Layer 2 of a small transformer language model trained on English Wikipedia (15 layers, counted from 0, width 64). Numbers have three digits each and are written without spaces.
A neuron's activation on a vector x is SiLU(gate . x) times (in . x), where the dot is the dot product.
The model reads these tokens: "ical" " st" "ru" "ct" "ure" " is" " e" "qu" "iv" "al" "ent" " to" " a" " r" "ib" "b" "on" " st" "ru" "ct" "ure" "," " s" "o" " m" "od" "ular" " t" "ens" "or" " c" "ate"

The vector x that enters this layer's MLP at each token. A number n stands for (n - 500) times 0.0047.
0 "ical": 491646348255469684724457489436357479494644427342500560465510594609473531711520497436452541427593633578419552530581473578531513491564402452462528454506586582274585290365423551450544315437303395
1 " st": 563408539559244826514438471427570433493586380391429476510626450695361429539423561555607431471630640510471325258446411619504537464529761356575470462570634523370471407426532498519516501441585491
2 "ru": 580483509440318610554569519414672535476583444857585324514441579318535543545506512625361626443504408361389375518329408862495318418409209446496378423536542352414390364546527583472636582629588324
3 "ct": 429655560350416735572488415435494493561722579530564565384608503346538497757524580504519470414525591656536564575433162747505758529424510409579365371558564560290321411380461502347600599532330346
4 "ure": 601634321407313284566470465644320514440567414570484413529428556506417502619598567545484546443574603549449551663563570573560373488675336446503582399528591642502432304467473548301540611418242529
5 " is": 257597482608430610431571492416439404508684257600519605469681524529620484779499588464455503459582586460666501429420254754595408444376751504571416357510573512491540345499563486326490569482504261
6 " e": 515407585521605694633566568525587442472395201666414307471565533463450437558441554680635507467533455501504357156614414333525427438552495505400455478505627497553475416435451505397407435366459340
7 "qu": 299381506584763640680429470577597505463360687654462495352434515578516512582471478514653550432452495340367272361379438780533720468549250530449460362528595213406407349323452517579578394482530588
8 "iv": 591467534365691912706579504422549484486414565472531382453379544425528458416490505673654426455539521483624219520608428594618564481509403522446667485560635405475525444447442529698504609507274414
9 "al": 588483270250602707669429437383437549463413620420535574318461540610495574486511430476507585471489577694502629309687382518528492453582420514353391509515609426333616364475524549404624430442385396
10 "ent": 381436323344290667741429419358402506517656607636541451564434552431595524643460434468489434436521308517545587560496473695422592397517401454633655404534601390381248356335501492373579545425281422
11 " to": 491531395665674278473364479531481442452512490616484499449622566572387564664548366403391451420545330555623767369442493644522591339457582518579420394473551468551498350627349461361438376398557366
12 " a": 548319352494520582459521525487564443469526426704456570491518525510421477505461517526612624469580698348430551374573368670513687384528490594459421461488617292421597355598562507332415133436590402
13 " r": 757428463543451422618416475582610422474897435582606479287609486613541495400569570603484531528490513541463361140405482593545553460510407495450430397532650365582338453470511495385525297372380695
14 "ib": 494697617408307506528478540455570521514460630415420531495414469266533557520483482451483475417536614612521354368494325634478523442510029524411245528573601493176474445579371573453532723460399526
15 "b": 519596652517278465305334497460661534490528636436416555410397470371562545346566508406469405449524702598430469369456349476505732460608249354374428491573607641156420482470337505555589608483476504
16 "on": 271707445485713448549461506553420554442466632340456503531407586599604508751473559515395509380540558375508503373514602395588427427532226363466662543534591712683881467574509564536569478550222531
17 " st": 564419544599260830514444472418555445476572409392417502497613442706376433510429539559608430486630631490484318254452394615500528461532733351572462452563649514384418406405506493506518504442584470
18 "ru": 592478494458322601556578528419671538471559469838573357522439564298556543520496510646364627448503419344406380504398379814485316395402212445479381448531574315435341365536500577454626576640573347
19 "ct": 439654561369452728569496419437487498556705595540555590381618492374557498735533573524523469427525577664554544553463152742508741524423532411580351374552581548301283422361448494339590613535321329
20 "ure": 608617319429354295569477464639320525434528425579464445522427547518448508581598562559490538462569558544499534637595554589562360476665365447514575405520619636518377311455455539273536641410223501
21 ",": 383513429680621670389515483553534441529461487834491481487455525503430578297356480409549429454694374413548506604553455495506588500520751464499479560470626576577689359606519476516424604543497382
22 " s": 637511517599493513445516542698476431476670452813424364506619483559607422465452489503583525472527554542464454325567460433639510486590625357454560525504661314749399498639518450393462535247512506
23 "o": 438409388482463731585520486501567565419456517719470485405566585449657522534589487563435600510496513261433516366496564693616495517580713407352514480513636412448536301637543538600677525604490446
24 " m": 490354505389470822555492475615488413517665480553429573475568439637502421482497458508617512448520631504528432333647458533525481494606614553500626687575709423576524440479459462489573503412513501
25 "od": 761637393360394770615402498360567541458732746327397641448521530606493515678489432503504566468492923457611653472466380712548500523549649392462484499519623401489400377398404530527568440627582629
26 "ular": 578475313271371802734434435341536572458564626512550565456316553519564578536521436475501608462550568608535625460666462543491368441530615425411346466513589282386508321389497534502565371530393432
27 " t": 596517602685455527478372510570544456471528546484475379624579474478311429574397533510637407428527627491355430293448470431462461465565578304589546475590629376531416476515586466260595597412526703
28 "ens": 549569402468455537636522409484472569580892609781513534501419590517690483783504535583452437447596435655569533465467698747501459446500636397532602457518557463596486336462428489343498455653377368
29 "or": 741478331481332462576528424563617553535543577481518334374295594615445530652565476598485428450542425630567600613535516542521489389492485396654496246538583289606612418253421552558510324580557481
30 " c": 591345593553619689549480467523608421524533441592499482509612454408423503571392548609580450454595623590522232416677424482545397491586674517373603473568691491272497491408496519482441573386420456
31 "ate": 334539389503458367636511507452630491503482528558556428624451612750496549899517413472509649484567469576619411696365428657517423387628541448470353463506566466426417312407563525370506625400429291

Each question shows the input weights of one neuron of the MLP. A number n stands for (n - 500) times 0.0012.

n91 gate: 477501578666639590446487528350580542480415506575544447537542330617505376389349510521607313467376262394607417529554390290515373581347321331551559386638482370502516502568442454334490417333673491
n91 in: 610497374539665548556313633312455492471474339738524563695659566398478489429401459636414376482427514624134435505441496535600439503710569561430522473451484509467489568447475314285690533488394394
On which three tokens does it fire most, strongest first? 6 " e", 27 " t", 22 " s"

n172 gate: 441674529548388491454596641516305325597474336380485714563439334614281444357627769557588667418365599498305643537500577376299544662439465497660603524525406328633630508397382543490553366445605595
n172 in: 432757550305546544533613576553490479487546485555370634432441350571440553519461609485649623440597669287406646503541476512430496425497412363816489613515594265622600373455327573562582419581620486
On which token does it fire most, and how strongly? 30 " c", at about 0.21

n116 gate: 420302634509603407702437559396386450545594571395596607520858490554558433431488258367491479514511399362542446439474366492432578416480622414548366576525464265615506495500451516484665572610624384
n116 in: 485396549634422600745545600436459424566521693367443532537691379556393407320501342562790560488456548255684463566447371363394491429524501399510516412584403464520439405608478442465657449610380504
On which token does it fire most? 17 " st"

n118 gate: 733688651517452444642506686693412391551775311418529378678551732586372391380487631693696709496512522486529536369670670603355564617408589510553492501369517356361492617496360591357313500433626447
n118 in: 528681633528336376519617592725417451430650378535477397643628645566417412416529607617585612462535488389529514326602520638508437544417781467700463507400515322451364483500320725377357532489659519
On which token does it fire most? 22 " s"

n34 gate: 245599530479542511413744588535503425621529462430555441427444510492511439433515431572397588589413459553550658414431507500503534404345643547541513594520503415403482390607797498684346513361453520
n34 in: 541580500383566516460577573530577633468549520381524374356477470447475492632501315411317562646408472557570672461544482577472588396276400513478486664564604628337533474648652703630395579388603568
Its two highest activations, in order, are on tokens 27 " t", 20 "ure"

n61 gate: 297502465575535506512533586552515615611618486429558483374431648552464582407330515613489552539333306315481602419431337559518511330482398589529619486572463393456439495561586500567431466394592429
n61 in: 573559446511483489728470556382509497473587429415406285477726640573457406388436534483596497370503549437468525493321414430472626371518500441486578514442412395581338470573555381539422548462461422
On which three tokens does it fire most, strongest first? 10 "ent", 13 " r", 7 "qu"

n75 gate: 440424514510492451507343363739609619613400431444415477680505350284318301603474518333498540443614465422502438532322524399350382674613439457437597647558542420587514523495469341403699543470654631
n75 in: 445427650493345498505495422594426562396528548451473438596518553432467470590352481354402557510549423673367423492453543393330342543453633418564556623623590308609369513535651401489520508375618492
On which token does it fire most? 27 " t"

n5 gate: 562387499649452573442330551463378624394410582559461469520450468513561470403459410516505435482557535511611453513566537565486597628459467544430572514329507458499456620551397524325653532457494378
n5 in: 531573452544397481359498567442503461471429551643535493532381543488601545454432426612519559337420555534613473492456536513531464499535603464465557464426463462517416587500324474324539499507423477
On which token does it fire most? 22 " s"

n183 gate: 381665554351461539540463466580648612554659571363365366387576679253448501451404508643586285629528473201430332488469634492588547587450634411379590681603484485478483549435358249575549710390618489
n183 in: 286649532384653499354416537473600367553542298575540586364631670529407534413459524635515420669531354281435413471519565523681578538397644592502583472439338418294581472637512518654518608424606529
On which token does it fire most? 23 "o"

n136 gate: 370637680519464610537545563557396599232637443462576504435693424417556440487492531266438553438614266529571445322413484519553412682558736516571408581538426366505462571589638373476627421390624574
n136 in: 529629532413517585555341543621372579319445380423457543390534454478603457480415492367470652514490269327554561447496528471661493657820511494522504592565512402591647570512418423467738683418603590
On which token does it fire most, and how strongly? 22 " s", at about 0.35

n158 gate: 436432596346419513387550627529491383479549544577621435294633503370386534458382500526608470507672571491578501506498671553515712512408425406477558539540447638591566570711428529662366373485513361
n158 in: 384550491393259607398629674408670594465624411394538427459528651385331491608443484481326552574562413531530586338627558537500667594457572498539510577399373559458528652485407630580429452369663364
On which token does it fire most? 20 "ure"

n154 gate: 618564545632611549510597393659519595483429584510577462700598594402378404582439435674446478478620629280480606589361516412486660540485603621471472628556449503465503588526238501515395370558313525
n154 in: 514356547336374599415374631440449369445467435476463356486445461604485495432393390340605555332371430554510476486476596587502512594586252386534557407442486602511693538485430489440717521500575537
Its two highest activations, in order, are on tokens 5 " is", 16 "on"

n134 gate: 449581470610527553499481154664440465589412549371478426427615255659411554345231371379542537465510194419575225379495518495561486456544602740443401416503456516472439558743337439543413545553578581
n134 in: 490626423600475612571483208633442553449476653410346344328564424577542484376475468356528581522494268416663209380545513628540531535577559594417470524557482508552437506577364511388465616578618470
On which token does it fire most? 21 ","

n93 gate: 673316544535593387503282393514622651604531478469545515565461629343226483474493480468315628421468492524316504666444610527492472422383366511359667511617488507408601547651385378589350381634394589
n93 in: 350455610364467463516506463530508649445390422704459527454495420558496477498651475492209590445482379401473509671388579535663468528640340402427534341474597512626609494489473752616467739464551435
On which token does it fire most, and how strongly? 2 "ru", at about 0.32

n137 gate: 463644354460355583502443643461440443595455471478505462543434534436424690410277459422588732328475387312465401458546424536551622420522497622593601439324488436291396471699418513549229389439459614
n137 in: 448618479406423472474517590655705597351613556423518530357352682410383470570444605457532629482608438448550554455443537729402706498409521555321612529486458462623590607678453562534403494449459497
On which three tokens does it fire most, strongest first? 12 " a", 14 "ib", 7 "qu"

n167 gate: 504501524464430500309430495467842602593454574419482522615628604387482376619610415454580496643550491494558482451484586452508453451623479388570462546578478593493647529572502327459398537538506418
n167 in: 569633383593504463476585474465410526552559444489467587601246556441555612417611636485566605418576471475379435499534500591359471391523437475470637525389510478491422363403380457499448431495451506
On which token does it fire most? 15 "b"

n31 gate: 380466537396343510553649531554397510557589486422515475484513573533498437508584569569571631396487570511505372332471630635595507451518615402525596458450466487626604596453457714428466480456495437
n31 in: 470575362464482425405499548715632532512350482518385556484524489523525471442411571485568489486410459599378548611542454510519537423591536523552613514576465418386379394439559453630534411609461419
On which token does it fire most? 29 "or"

n132 gate: 579402434454523470627344209364491706625526587680427543574430460533578509693461616704587484323346405493428499617412559516431452455456509620362462530661494407560471447471474469316466578511481475
n132 in: 563503461585599589419467434400422521426497572526510769398510473647537607480496476437559452418523407554446468531657386387371306600425396519455519503606411469485487416500488433521739496511336484
On which token does it fire most, and how strongly? 26 "ular", at about 0.37

n14 gate: 492318517468496422528417394402598624484405560528572554436460461555498326752530451527315458497446421603509622547504492482473410454504544578615489576805546401659612597627529486473526674533525523
n14 in: 372577604644403494466734504491465422455513586311516465528510693428529450453633449561402584486526523506581355460377503421575634534487733511522409538505513509467429534506531704676489495485490444
On which token does it fire most, and how strongly? 12 " a", at about 0.12

n146 gate: 316537349682584327515608414520119566346341602468502691466407390632845593271500640429750494413571273507551336443711403666587366523936544551519584519431407468719480462338444612343546354592429392
n146 in: 348456505615363517461734414505225582344423558512635568245643462364543613478619497485561503172625472313651566448543246446598514426685509487559334503505357365542591394537421655354535571670607229
On which token does it fire most, and how strongly? 21 ",", at about 0.33

n57 gate: 530559662572420457402336514514717601506422400509638566478346596559487561443540497627500462492558458531478485660372767346388660471616336565476661570509521629435477605432407467531342496488509497
n57 in: 565497633564515524465461505638710580444485495501369364425360666475574505550552488654497466352680429605564472493405512533519624303564436401473650472499568623424475452334424504539341501535516509
On which token does it fire most? 15 "b"

n125 gate: 545364526624473443537509468576604510599500578424570513450494457697333241516463492514449532472542342508517269438504681682458420425662591541371388462538492677436391598405709605622582256555323622
n125 in: 406505536332444625441517463399315540471535253565641646320757305372604536494495388404516492550626360476417624504464366364513435490456380505466561516584441536487521376576411402373473442398464340
On which token does it fire most? 25 "od"

n89 gate: 586556440597328541425473554447548563519562396522467548577521477603473622313332583561623544337622608528574462512583579284484537455551363326623652573534484442593605481420358468474422492493517352
n89 in: 504633406450562559470622360553616457394528395379529441570515293491449515437445669472477728470538373520383653549720456554586552498362396395495581711503487337456471445491364524509499557407579429
Its two highest activations, in order, are on tokens 22 " s", 24 " m"

n49 gate: 443423464437530450510628583549577492315518574437507468528561627494398411543494438494576436553530496547550372458449558502452510569558504486513377614378471614540505493502577593583465556514430497
n49 in: 512491543606603437530529382499431455577473520559450572499426387472579524411488508459477534517438461542481583581581443494497496453569458443458524480498554445429460510494364577473601487504429516
On which token does it fire most, and how strongly? 5 " is", at about 0.05

n163 gate: 670686366732561516434442489316642334476514620581482469435491656350598619504621370678710520453424447492580708532645487517334441496435256577557517290588518464382480430533370541435455528562530578
n163 in: 357371680349570364574399488554633653482376499466472603442554316534484630558650529435273295586455458520490509524499266454648440505460502515475387488462436622543654514522671492420738650571424462
On which token does it fire most? 14 "ib"

n170 gate: 369650549734438389287594378505545401439644355359521546529426366542411463110413491355516661497488457422517412603463711214427352585640477510544721536318396494574394456449361487388562339290443380
n170 in: 597511613313352547518320494449523607610287564588782633297603632573539560660713532536467292562451552596468529618505516515520477497577458671477387393706527510588631632423655603594534588626472540
On which token does it fire most? 12 " a"

n29 gate: 471589557516603448485623575383514385435562387567512463655476525565374560510486318680594548597405555508373517528590411569534646360498284571517376609471445582440507453618437650470381301452332556
n29 in: 514555450469592470438577560335513411565564474596594446634426537647415651579542337666459431558354487611504583598613479474411528393374329612454356420489458596389606502539490613577345328553495507
On which token does it fire most? 12 " a"

n176 gate: 512489486710369398625620505731585531509437568583612613485631571476467319434506595566724373408612469435390343403536613373427608510492375557534329379617387304416436457457404577609496464547521399
n176 in: 401502521516397561503501403360330459473587396405426397608587490361576692488533491519440606642415547637405386332432493466765512356691560638473611508453579532591591537416484598484643519438720394
On which token does it fire most? 6 " e"

n108 gate: 387574441578496516487564550696516565635599398354427559522458572586545600517392501600444237532462463542440591584434444429462620425382538459488306476527466421364346498345622360563456529530479476
n108 in: 576677407591555469472376561519592583492469560546483632385517497519514714532432617668578369518439557526546565475444301394521499586459436476553508398428505367427412485393597378542543470467487476
On which token does it fire most? 19 "ct"

n173 gate: 482708460500522400599563340440409619449667555421296465525501617561623397451463505489499526487516421460525451307508491350500497564625731532602594517442395428497425492450571549545404550428510474
n173 in: 557476289467529532347348391439431405624436468501490575429465440506601565425486380486711441341481578574725496646591565508614484496454500457509472597379568557518408417458665455471518289468466528
On which token does it fire most? 2 "ru"

n26 gate: 469459727333312498405392350445406426647401518562601556681522493440463405392602575506506528503629451339568341703585702170576354734395560470518436526562552397623687534515557483583342384463465446
n26 in: 385390610388640635610576289519388527583495458548424389730488441381570418522640573501459599538665555407488541557637555392544425604355459456524451497479666347549570334607534521737369515374512520
Its two highest activations, in order, are on tokens 15 "b", 13 " r"

n148 gate: 460394459405475483456595568558533437479565402528532577467530534480505320605589333530475386492558539484420537595485573464377399543430494501445511376663549523388516536516501571485695666564482365
n148 in: 608497504530522442406453517538621514517480463475505601495465481498317582605354518572525505394495454336458558618532512404512362595624497460576530506431510599554551486526506540472560557430403500
On which token does it fire most? 4 "ure"

n46 gate: 675647695626555548423445492786478684687390530328588684658504517426410589405484448537612476682237564544343481554597719416427400778437323411325560600556501622374545542343536369418514561599638560
n46 in: 609717537698619599456536440590697655652417545455392574574515628558465637473622574515614415436517600571386423495495476513537406608466381207456559694621628483363375432379474423434398549541495620
On which token does it fire most? 15 "b"

n62 gate: 477565513477454559328458437525510482397449501542518568478434577513483512544446543578447498400565449486430544468348531534464456489627436525487552510496485565563563551493440506502495516390474515
n62 in: 544399499478469453521418558470457570516537433488440457580544440542491500503470395493512435269517467598531440624508518459434451594566479449470550483460547471522538483498460515451560496506552406
Its two highest activations, in order, are on tokens 4 "ure", 20 "ure"

n127 gate: 497444460652263482414504550434353467426510512345549454488612517480570353457562397516267534527515545604557366495432586519643681656492694422507497458612407518529525494607532647611442536418419490
n127 in: 570463572435582514651530339484553418593463447516553472668713542485327418562659550503580318469493469512489490546544527629385395488426555550653431517583544387567648356474391547446510551468478568
On which token does it fire most, and how strongly? 1 " st", at about 0.24

n174 gate: 536511604318498440517475430493387395501683443397519502665573564496341376623531477498499557692318616506418628499477662663284627590525512629343521394421542410565757683438557592381568361503711647
n174 in: 494475565367594478440452370445585339553709429556412468563531525539410467733547464537641495461432693428411571433374578615474485434550458475485505439454680440528625561440496596348548339471622664
On which token does it fire most? 25 "od"

n51 gate: 510495494502507503510493479515503478498498503499493500499508494488498521513479511492499498546510501482510530504486501497498507469499488497496493501480495513512476513493494525495489512496475501
n51 in: 509502500489514505503494505516522477488507495505494485519492508494508488509508516502512500504521501501486521503479507494479496499472520506487490504567468510492502500489484518511511516497489507
On which token does it fire most? 3 "ct"

n8 gate: 525449517337517642658464522525549418506695489450419474526378613264521563711592482479513505489532525426526476468745500334416492544328454440544338608722597582459608530449468472641491592621743479
n8 in: 549584456384437556459556428626290420433515425477549418504477539351503475608674585544552300509521409478484397685668662364362432801499368541394409689745613525473621611456519429439504456487554486
On which token does it fire most, and how strongly? 11 " to", at about 0.25

n153 gate: 368523556400615566488504359402490350513688571557485748616432401421501586428497422449524399456531470644460453735248438354483571579435440457663382498608443617553440469358408356607719589538278430
n153 in: 545528620400657592583458526272488437678551715601476636393337403427388480554419558341494358556411550595466616661384549403423627633417412612550430368559410531395567609482540331784595474442381513
Its two highest activations, in order, are on tokens 3 "ct", 19 "ct"

n12 gate: 369429536341326555650603390491287492481657432481467589571409483418683479498486407450299669364509442504534288328779535350448561634694694510587447476434515369530419487362615369446545609447758451
n12 in: 436453687450587457214668564394697498484456535547466332341455475604451539578532648516500482553571589602463379474564380659644470430559526556409337492672497540603576622647616620478180656669699510
On which token does it fire most, and how strongly? 5 " is", at about 0.24